Layer 4 of a small transformer language model trained on English Wikipedia (24 layers, counted from 0, width 128). Numbers have three digits each and are written without spaces.
Take only the direct path to the model's output, skipping the later layers: a vector added to the residual stream pushes a token's score in proportion to its dot product with that token's output vector.

Output vectors of the tokens that the questions are about. A number n stands for (n - 500) times 0.0037.
"ń": 660494575575442639461478449580560554581442444539513621446567388572413545476495459473483373702355509604632404415334568498565532502544616459545609475628484613259467440454648499352308545495370448416488454370406561656522461596532592596403429359348468625597511334601422534564516542492375675676574617542468526367494493380550401526621389643634432552394372434318834486422454343496555408555426
");": 510502458718438378702546636491500449519380431491440600639569378479419449568443618458377508438551401625600426586483582625656396423481519394506413580420414568431542488441432458451552367370547458553501503376511537556487424316588530572527533477526473551442696492512498520466441517549446472723440472515393581490542623506533369352676391563400508633407483435412613400573436485549466627608488
"dge": 545505533541534565456510452551409666499591525479579667670505432452426545491428549431491405502499485529604652703463450608461390423464454661377408560436528502358569297557536399438515543534542352547570565472618365538352588483565605499421380424451353361556450406463468440627673415604371671662531494492411486401299623485539498480630409723451576429374473699495507528475632428466471524374403
"sh": 362494655558532546610493496573613603422347423462484530439461578385427488574591449549570513444507508500559623719533490451580402486385525468415543494515605431355463573496465567535466621393452438470388454600522664391590519495485578532411520563483405418487436516435581550439541548362387537573482442447402427478491460394583621530599310587544511519458476417549601509521581484528524360516539
"men": 508499458502526574526618481532573506553386580654529479446576360614429563588547423709460458430624407511491544624532430495522512352388562413654548454607392440359462437545451503495526609542698493438551519631373688391570482309583431480419460538356483524565534386506430388478475518493429539518414453422422559422529431563409685449483671655475533449364459478581443374486608549457620517484366
" made": 504515516635436464579578515555503499438453485570477577452404456462465466606449524412478532583530536531575508517468557412439470619557434525499545477427496563439473353516423558473468447572454580437501485484566530450487473509469438536638448491596482542462509330416549598467381453573343496468567582516464495489578558461450526437588541476580476548535549481533623476473418443495545489557414
" down": 542502473524562513514664426381410483535554443428435505464401367575345455702479466580379489632425528391481483595361483560540417668535395556454522519490501676481477428521417525516490583494519460360467524461543492621442545465501528657511401455466504495529416566512478455481491567474470467566505521420556539498580482583435476409611380589552501633462432693359572584442433492569503505564496
" station": 461503617498512445559448585491505480546459485442618573581519391456322563559590447544493614488445622448618552613587393441382574442538399513589595426453524535502465413578430466264452578611497492483468440482411579447471508402652577596491366500550515516568466453605543534491545377387424442512547479621557464454534436683456388480492413555445371493476475587452502581516346458469502462655621
" Force": 528488615574508566503574571465458447513423344612541500586492324642535639525459471608458485537573479564531430616560339610426431637593531419508594535424496435422653518467634401457495422537508511560542493423488646529576540509637572549523437526396509363613487514430282390427508479293386491629436455422479572534471582569529348486617387542458398526419411607476462646378392473407596480427517
"text": 560504448637587369552526565656596523392615440524450563484283464519541542573339462417504420443469591511475550600451470508403644353456440598528611466509621623294498352466504400550464458592496518357488369510600601698501435374568498478521624495363458406513636429487411474575481423531590519496512456511372660431443443545572444588750483686458494451604532524560646220489556517398298496610370
" However": 555501496674537542544418461592699466426602404638449462511422420523486561500319632492451564585439524542486505468409471558503490693507553652576572483539539540444639556470577475489525474616333539481528496348513624486389492373522498574436500411402631508524450436464407604550430536500471477602412583492380647440530432486517389428615409520449515543339518503504543509466397470402472500485322
"air": 447500613561612553510462551617617518340541404461508632480234514567403582417581647583494552420556570544538561438408455486338495499471595403641365485557663589431488590402404540418464543688549574388494467339362391478497472395601515486437560393488508526515470330422412538444590568531411402584558414552599454478625531667521470476425322587504487385338595630443513621533514494545454535482565
"ct": 516514391482453485532450372421685546617540564572395661655553420475429444406411511427480470357497486428563504483457422608527552577529404565455556548492524463338692331466481429497437428582563440435344359443580647425335471525470496489562611575430478508520456334566524497566618463565660537486681461546431368375507354525401630596699545559472536613449589458622629550601553418532460444394467
"====": 637509524647539471439385674509426490389606450489527373458320499661536476539402710583602417451414471499455577406594456571368469652672462534514434369539421445413479454642516543593512688463412462454462620484446502481406600357417499472428414590499509355494576430384520572484467591462536592589620675541482615449544496576611455324540441602400366513504489510423574497546359408362560468709408
"ꦿ": 585545786721243588683580635714637380441514275800185631625218095787279613707333621575439449709344313620680473666391624558241587732732504575791515363529638777029836224670599268320402391656304578208406378165402653564199382219599689692358463546185407571737567239465064670823676424461278629740705327451278675252623333724617250391975317948419478707373366635461766534441156276229372574724441
",": 354490409492500493448548467438468535411530581424527488415615592426586535591606410475442575411581477549595388496551514456598538455436499550500523537470481504535404506410431606465556452426500528573568519507523519594504601517441403442445451522601526561464475553533553502460434486589539397526454626560513390438434544444381415440539590432608459402587588509510431404624581528603483444394514
"ign": 538509390502505531650451462564548367546591508467496413514452410497521588552598524362528279422514466559572550339586451554409461449762496421480508509382562478332656484497547480515640538486352585556281493524455412556484605430514581449475595565450525598569528480500331687500620492500470528521502467382557507547554597456505465568645471514565514407342456650598471447483509409472342498369554
"und": 494513497493519458472484447384512428420457470438518508431456470508486569303483443571445371512503516580541528654516507636515586583571455458525601422562658448332486509477432466412551515477530723380380565489503417633492566420584563520481666562492333644537541465480480635415641501419478454581574377522580394603536516637546541581503437584390288421274659439550487461469603395542551419391578
" Acacia": 481521623452345570572500539655712448589548384575397498554462468614531494609358632528415522552405312640431393576385484568450456552487425567596495366639648668428548479540606448451400442457409492380505425493493598503429491520456500625344505535417409462494492438465351616618605558473568639519529427443527596378521508535429344353573335485443440651418498623545660544529419363455469520701419
"age": 511501432433590403483469521471698500444633572665535287455479507425406468516455701662409433379508490527432585483438463385350482462655537622659502469392412574415501390509355469466508319436520411316456569426605486472518340513453732573518373527562599540605598374433536547485642411515515414620576480377520526581561455611567475470506548600510505431569455498446485642585597509561476496381557
"lu": 547500602465488481322379566527622595472557541502514619559505544518582531607532532534398436435403515580429554544410538602551526428619553599637474575549471500380511490395450511426498533449491587357475567570358448550464484375416432550344550513572399469464488428580446391521613435379392391556448401567520408588526453434664354582462544425411612498349500491484680632573525526617448483559475
"ar": 492505464450631549477498448405606514383447547459508510446397569531541530514564582460481478340435383673422502574498411533502484503529420534360451383591559443364650483331357561530552442542543446443552434394489428406517594442548484537587553384563573420488542598524502468408605551432398537418516388491531507493557592570570617426444600599561560324450562441544505684572576622547500421520583
" include": 514501587501565472503562595476552489501491546668442489471546305541513438486507537456488561539400423653453338572598550668440455596490338568508569497432509486464454379546430467468401484686469441523543514450499595599443516509507463558495471509598510430496575362466558555544455495468457499469551645462361392432650465490369427430584526582522382385478557589518581484516457361482449547634492
"ë": 530505497540432388640520484632507483450455396596579491396536346582416572400509540541496496563382321612541568535458626522420439562502593704496507419582538403289694472445599472248577454659505552449490432459505380557420458595413625623537575416410509480522520507533425447452620451359426572615531473324540547517628520512427431524577533596522425525451396484573436528505458441531553556521419
"ction": 621505468526503542436452563382536571649578486565531650706332357562291573425533602484518455410648495556536540479448430542413531401630353572415548486474438486375608338477487395482483486544606435438391584443476645499390584416562573499416459574374415519500424261564506484501642362393618506606651467535580514324444382506523660602758493542459415601511481503606482350529637472535438530503395

Each question shows what one neuron of this layer's MLP adds at an activation of 1. A number n stands for (n - 500) times 0.00063.

n399: 598300527281535488401367562427246470506503500635607527500595566485509575525595564509678430362625583417516477431454650506524521494479500598548522452440456462575684733510572268479297527413482353528506609534320676537573460419644560414311377458509368417517560248482479624476449441548718534564397590408565485638768418575521451568474446665363535606453342415692303409415509402593434497500497
Pushed up most: "ction"

n340: 562466529690590415448477556467533400619536495576339386413477432531619560479289572539439426566567583349454465578505568532484508413581575502421476517517625350432575334606533595548571571548400479439660437511651341637571468465435532329641390516572559492395560505580457563404518446479362366276538510652423519489453424498521395663553684535536469497397360428408409659405579342573537513571497
Pushed up most: "text"

n73: 357398500454614505592588407380549570326302486465566296627599576489602481572505506422609318696539534491529460528465477634446590560539320344400566524509527484446378473551541607585549373468517574472463357529481609614500424339600633420591383472614557517550433464530565559663623514358616612473416556576337546390478462351773484591592490466607467279471468463545531563446592463402463271458589
Pushed up most: "sh"

n252: 411409531556409577609375592548518412634309409544608407453300721509377474727729515630338515525485763555309526581478403587429544467533503618437503526439615417654744464381591451494639543608500423596553637547554590532485478425342411469497467433486451617396333336676525460419658695581392516526547410468287500431389308531552532407500526345513452575556419610442429503638450386491543536283392
Which three tokens does it push up most, strongest first? "ction", " However", "sh"

n38: 586533551467497533489392497387514562640577707612592372333536512472304432494539497466522398473402351524439511419567362708520541343404711389500333449407549517607638619341503470393710437511554442581379517439635430473505529302545460460397559477508637545475429402547652531514494657629489622535580424476558523324450467583333429589555604714446467352380445443384439607466605335605639653528416
Which of these tokens does it push down most? " made"

n489: 608480445553441422503392512548506622532675330557375455305512640644554480534656472473411441423190577555425585382437642572497420494436418540500358500313494346500664657442453396422643651623442407404419613415579334541612605491485549528618393683665552684483558473584553604509506807506582544650598441580500466400310533573289477458526454373442398507541491420533410378623568562321286579550443
Which three tokens does it push up most, strongest first? "====", "ign", "ë"

n402: 445669615389411464401285476646585543435608529558620503567616329530405536440212613469695605519418551638748414515471490323437533654571632523544385411480317290483503490316500639390638512562544500500626444440454554462626769446432532701531330472456417616414506491421318512442361488374463443444400491558319510480491584511632642430524546468562409530490637491207509587659353569475618565517479
Which of these tokens does it push down most? "text"

n506: 517448457698506486364564506620648537359503471461386475767478500545432628450528427483456694500511566412471383421389441384526467528460565436530459461729500489405596509630471530491407586640448657462578460395449319605602627488506467512301540585503353444415529472382540385427334439568460517426533486467400582668525522469439795458511412511542427509415647460639544676474334465676734417549277
Pushed up most: "air"

n327: 507511442418521566401415510628490540421423577321497564467649396673537567523463566448452519334382459426623469589451472363412427493488712539479603434568413430524682535452590532571535400557460472657399353314483561488539311613435512541571562485545564522621669461446359388591398515539426436596536498550406533560537527530374512561392418387571395383608380497540530575482442566408579565513571
Which of these tokens does it push down most? "ction"

n267: 509306613546382646440505537540582517528574419403515469243634587519528374547371527521516516498387697464613418396562470419573453561510312422520490429586509535435422449414428513444552461523570432449424459552512584645535534453407577371515519438539420512556512422469512587517618442547517510488585436590537331526699544482602569354592594554500516433323399597541483572539505451370524567526592
Which of these tokens does it push down most? " Force"

n174: 526428652427483508527437610548463304582393558578546466370598595555569611519524530489620524455431379500381551519486545459620341495452444468561536474619466542259454549780672517667453335474484516314527487431580489523456432586586566582470411618513546468554602394609375376484430408527476516469517461446526423392410508320500559500575361597597408675680400362588484427294463399677532535573588
Which of these tokens does it push down most? "air"

n91: 457546503566596570385738482454631481418440522659393469497482416375497494481552335315461376539362323742535583377561458402443409564537599356503577625467256600463487610715529842554571516419653525389494512675302325373500475423602518430579469630547577564448534592638245356371198482389469490617487563591436385507442452517604461497581687515546524620481554531460424329591512452640602441480414
Pushed up most: "men"

n100: 512613579553280399222414494341299494513620544632627577544455478408285555364574663563573585424429580407575604344410653506567474633362515472406472487583579386493457468478622629482661403587606315389626430506317683537564408547584391445500500470486387506684497592396411473545461429416461531535497422621562571605530603731724630431480406563449589545341565384560349350644524395531457585372359
Which two tokens does it push up most, strongest first? "ction", "air"

n169: 494381349386592375506587624670441427577549490470610462323431361569349515373631490582438528586500615419428582494500470403455392268538591373701668510510614537634736565382530388461503478472369668694636631542582343440371506228567536571606325376461234575768350581500558589343612367484390546521493430553509480472472407395413579447512470461503428544526343789560331476436645497467580659686547
Pushed up most: " station"

n482: 464361391240476350559408611610461483521437515323457528520391547544464394425397607432544508444464376467687598444517559457483610389525522450505447482548478511215385451554424464451525483751480552471535361253398619497453641614418651520368729455524433612588421701517624605483614472601641532604630467491547509642517517518330576489440415605431547318564518637486468592509478558608528441595643
Which of these tokens does it push down most? " Force"

n49: 423478564604645636393463486491622454375576378563378606488565376452454431325398491477410438331620617565363494443571560636394691455465428414424578469472601553547618547300231624518579550464581444818429378672661539495550386500376434615565700367418385506487500497617503421474442520601557527472437617524531482484646340394521594560581573522380457441601667363555618506444517509366408419347414
Pushed up most: "ct"

n309: 330539638551604560628352364556454411371468460494494431644508700538635556394555386461549587637503576509517401627543598560576514375508434668395549562627603476304460524624370518662494421352377605353358494397719420529384542491492516540574572575495452528450461527481381419506525481514492443323390535562481466625701649487571449420540330381518574488328641441369583416624552517440540461551315
Which two tokens does it push up most, strongest first? "und", "sh"

n179: 443388419432556349270582431390533448393551354484653564510709587506400497506530528714503548571391493589383647527570436456459473548503421331439560346220467380527441447722446559250594559518395475428638639551411222430578394294475315431425586608500566652702565488591506565670494524598415421515692473610605550671439389579528609564571581529516509404468554329540623423637623578342470518360451
Which of these tokens does it push down most? " Acacia"

n348: 612569542530439607453380343462452451495588562589466433385372592490508637484579651369450495500477554558626465384447511508511540452505698452466543563429623492489616561472428450495446565510336548484474518407658380667455568519552451378458661482630489526560648446390611518252547462343575471390532530334530372466487419512307490449560485598373615606561297508585569556626510619484412417405541
Pushed up most: "ign"

n398: 477428542561527441562637627471673607534545507466510585443432420495459518348480396360525529519507510436495440348688623491479464563555495517577459599490487345482439520473469545641341439478659524458514595405525467518504387421507438488441451558557649418577356427564627514388360448502369460522589587505638567457585351558491507534549430546456429517519438446542673508439466379450525671563486
Pushed up most: " include"

n293: 518603546412491344425542542514489511528471530612645352425629371568434603412387700481581414654638476434412521452367600527489560414658593385386528548463581604514410647529314463399614551557476552361577530299527511632466511431441612549484430331505333550589452418677560522391589518596436437554341500503531522436545435448508572622394530350588634371461329337479484506568589555608444436558372
Pushed up most: "age"

n392: 434638509399567489411355474542428574538411461391486535493603558415423500454493564482409613603548436510518517378567516527527530461438425465551403564481433500539518639654470541493512437425502627586495643429433459464500450502462483484602371395563447474478489586617389475443419554411766493455604459545493505626438457635509571467468540563379397643295590516625450444423543505498527518543456
Pushed up most: "und"

n381: 535429520477514526589495541515518538540523467504479579427495507459507468544554439436537524493567428531506463532590483493464507477518479524494496456547490445497483523434514565461473480559513558483552390502502511481458576511456552518521489542511565493507467486432460504524580519496540502560470449580466444439483473497462477520463487518555488421435482512429533544517494477501535535486519
Pushed up most: "air"

n234: 446644412421415591505412515594371495586607432591520406440573324407646513403381543560541362357614491458530472594514464505623572513445505392386486438325467398500540744461505584588646351391548562610487421476432438495526540600424540479353463466498585661360445490547631468401508464568628551459612627450438538560698646573642545586464433545696523291492495639539376469377479546451442487400403
Pushed up most: "ign"

n47: 510525484329481553433455437713482582318498405591506535489533532477571372413439537467507545387523576552537466518503545380695507475490503586393338484337463560375563602571596527651475466567392613524403487474382474736438526537485495505479626500476638439471590497518526443444518613538513650668471298446440589374629520455534362429475587660555492393601532588497337222471480463476478580472584
Pushed up most: "text"

n496: 473430408414692542492485594582574409385392484505394495424391553490435587622565593508380510439689583497620580500448414601590537544593560491526641508449471537484479622530320451531577589398599678554474393422289510476679500510480413541397515339455625572382568480438279531565421443573385497563476532505527324599405549405402669612439621488481624492471458444508402434490566575487470525536402
Which two tokens does it push up most, strongest first? "men", "air"

n390: 540503410628390627540548489469553514503521447475381407600606444505551510494370354454492560596675402440453399548508559409642421542471508555345461463472429408372516402483533457500342666386598470525349446533444539510565571481629523511489640635441512681668295535620566476527530587545412486586475526492447436541641581547780435644430460533549399690456411353621544480337458258486459427716548
Which three tokens does it push up most, strongest first? "ꦿ", "ń", "sh"

n112: 523549627649475437446417520422417585459642381548580411232573275634447475521581421702480462573503652566442488651450404568482543422375536591524402464326398562467537633281532459484618471510505471537437425550439505578662547619356439524411433446422563546440490335424557378513572598444551508582489549476430563595653577467450490576470570478544518483579553497636537489238477579474565510506500
Which of these tokens does it push down most? "ct"

n261: 569469516630568544659678475544603503379364635477510538444578563644399515340494377440639357517318584432546399468470642520393354447490240539371355392483713466507652510337797469487642452488327458636458580647259451485543477395484388516681385497500288648528462406623568484528634503668475591445334448399606324625695562529367301582497434527503453411651602516694366579622633484575395430410535
Which three tokens does it push up most, strongest first? "ign", "ë", "und"

n201: 450415531408451430359447573689520490505535511417483679598568532435528417487565359551500602500606508467619534393605572409510308363582436433580386516413433542611693439554622557518589575552438495513563587497579484512527422416375451320565585395527354432460549603662503523482631260368368513611551571462498505606452515481417591396414546612397593322442371490513534447526572484468405505658543
Pushed up most: "dge"

n167: 481530585557251657587392511556679598559445543439470392575436497439614581578456560453593391638445278656460395525581512468452552330455277422606671497381519432682420600494392434563583602660545363480468551474466612383465514529422463614483273447348563483397371467613355585414720533375500655400456538591516609537597473521580492622354534407512561578619442497469517433656475423612435441418478
Pushed up most: " Acacia"

n131: 435439459562492449488530495458479422510578512672569568437486507572636446471616512401539525527607624352517482385573564331340392426648605588498500480602493544510406454432493503490495390500612447543387547580352515408445474459620482536435547401531487477749493533502478436460488597481481556373490682413656473536458374541495525467548564411560519262558660467410531293512466526580472566469488
Pushed up most: ","

n387: 574561403413404609644382561361479617509491321459474450509400363506450385537568582461692424381577365516321635551460332424494567512703491595548488599421570544604460403519636375375699606587615534567387428657455417335613485630488420595421662359650574518527476450521409500609353556765360405670503376374302485627559462541521400462546522534662606417429537545548546309294547414435716443578467
Which two tokens does it push up most, strongest first? "ign", "ꦿ"

n32: 598632386632580442485560357638540500508420479404528323421487380583530441613470440602405567672414635637548539610392455508469520555505576440423609274397540480445409569481476311406447552544616576477584369421566505507465482421613393495412577485522423710526503540341513626568449555620340532488420483346403429592464395422430665510423437558492588549534685407597534447536510607405548479522515
Which of these tokens does it push down most? "ction"

n389: 652630334538493600687571632569674599344423381383493406371500376477435336540636664595327500448532384475490462392635534611640603442484497607556452539403474410294436482346343468570547467535430500560698500618415605447382313368451528510363497421631479529518302416568473566591275465513304685418569668524657608676422481394467538331424621344542836472687449457490369607420689453605594539639245
Pushed up most: "men"

n233: 518506432510448503503494562578509473541561495486409519506534524479503507538507526545513589517444549516536476563508492423531493465479507616598486412454516434453439503594444442544513474506565566567485530400493508427396547509426557451457523483403494478457551556497413495501458504436518540525552517598396563538458434528472452641517466443551453492455440559523548479454425503441553458557543
Which of these tokens does it push down most? "ar"

n343: 544383618606489608401348544544595453453556384363398581544515536546424471332480464498384614484485609458518600337659461520417507524510448447453333386597548406452708535370526598452373520476530563467508423566564704354522558587547526536619552411458377357481473512385687590456530379628475520519422498581590472579544401495578548478335509599526493476403449563594373608467551614436574460411498
Which two tokens does it push up most, strongest first? "air", "ar"

n295: 518312486406389436558607369578480600529628538447448594486505688557397480533493427537383507396466536475440626537469474398432448493590654552524392517507522491520458520510596530587576365636309432561439472533615569564547547445461672519484588579467493479459447612525338549431560520484463479371625558561426483432553471377476431436435444382628509512445619547535469477647435514391515611633461
Which two tokens does it push up most, strongest first? " Acacia", "ign"

n23: 517421372671415564506465423469408385512514448543418491351538567575442542632488479532417506405625432475521297596542497347631408669523614612361284419571366534433413377547637387449478592378503575431446645587447545522585527551386438467485559353517519674337771413465384494193674506596649401492405551562580407487584594430476553439548610528503483572433763527699602475491437581440529412560721
Which of these tokens does it push down most? "dge"

n151: 436576429545404415446321550454399541629471643285482398391484508513573565422380683497663452483444497546458529540427300492409640423527513606415458607534418505435646535529396529508450626578617561561519467547538467673376475603288578364596598598595471460449503377390605489532522468470522675466497544491500514524675445512425523396667436567506593451461545470218486347678640464539658364512414
Pushed up most: "===="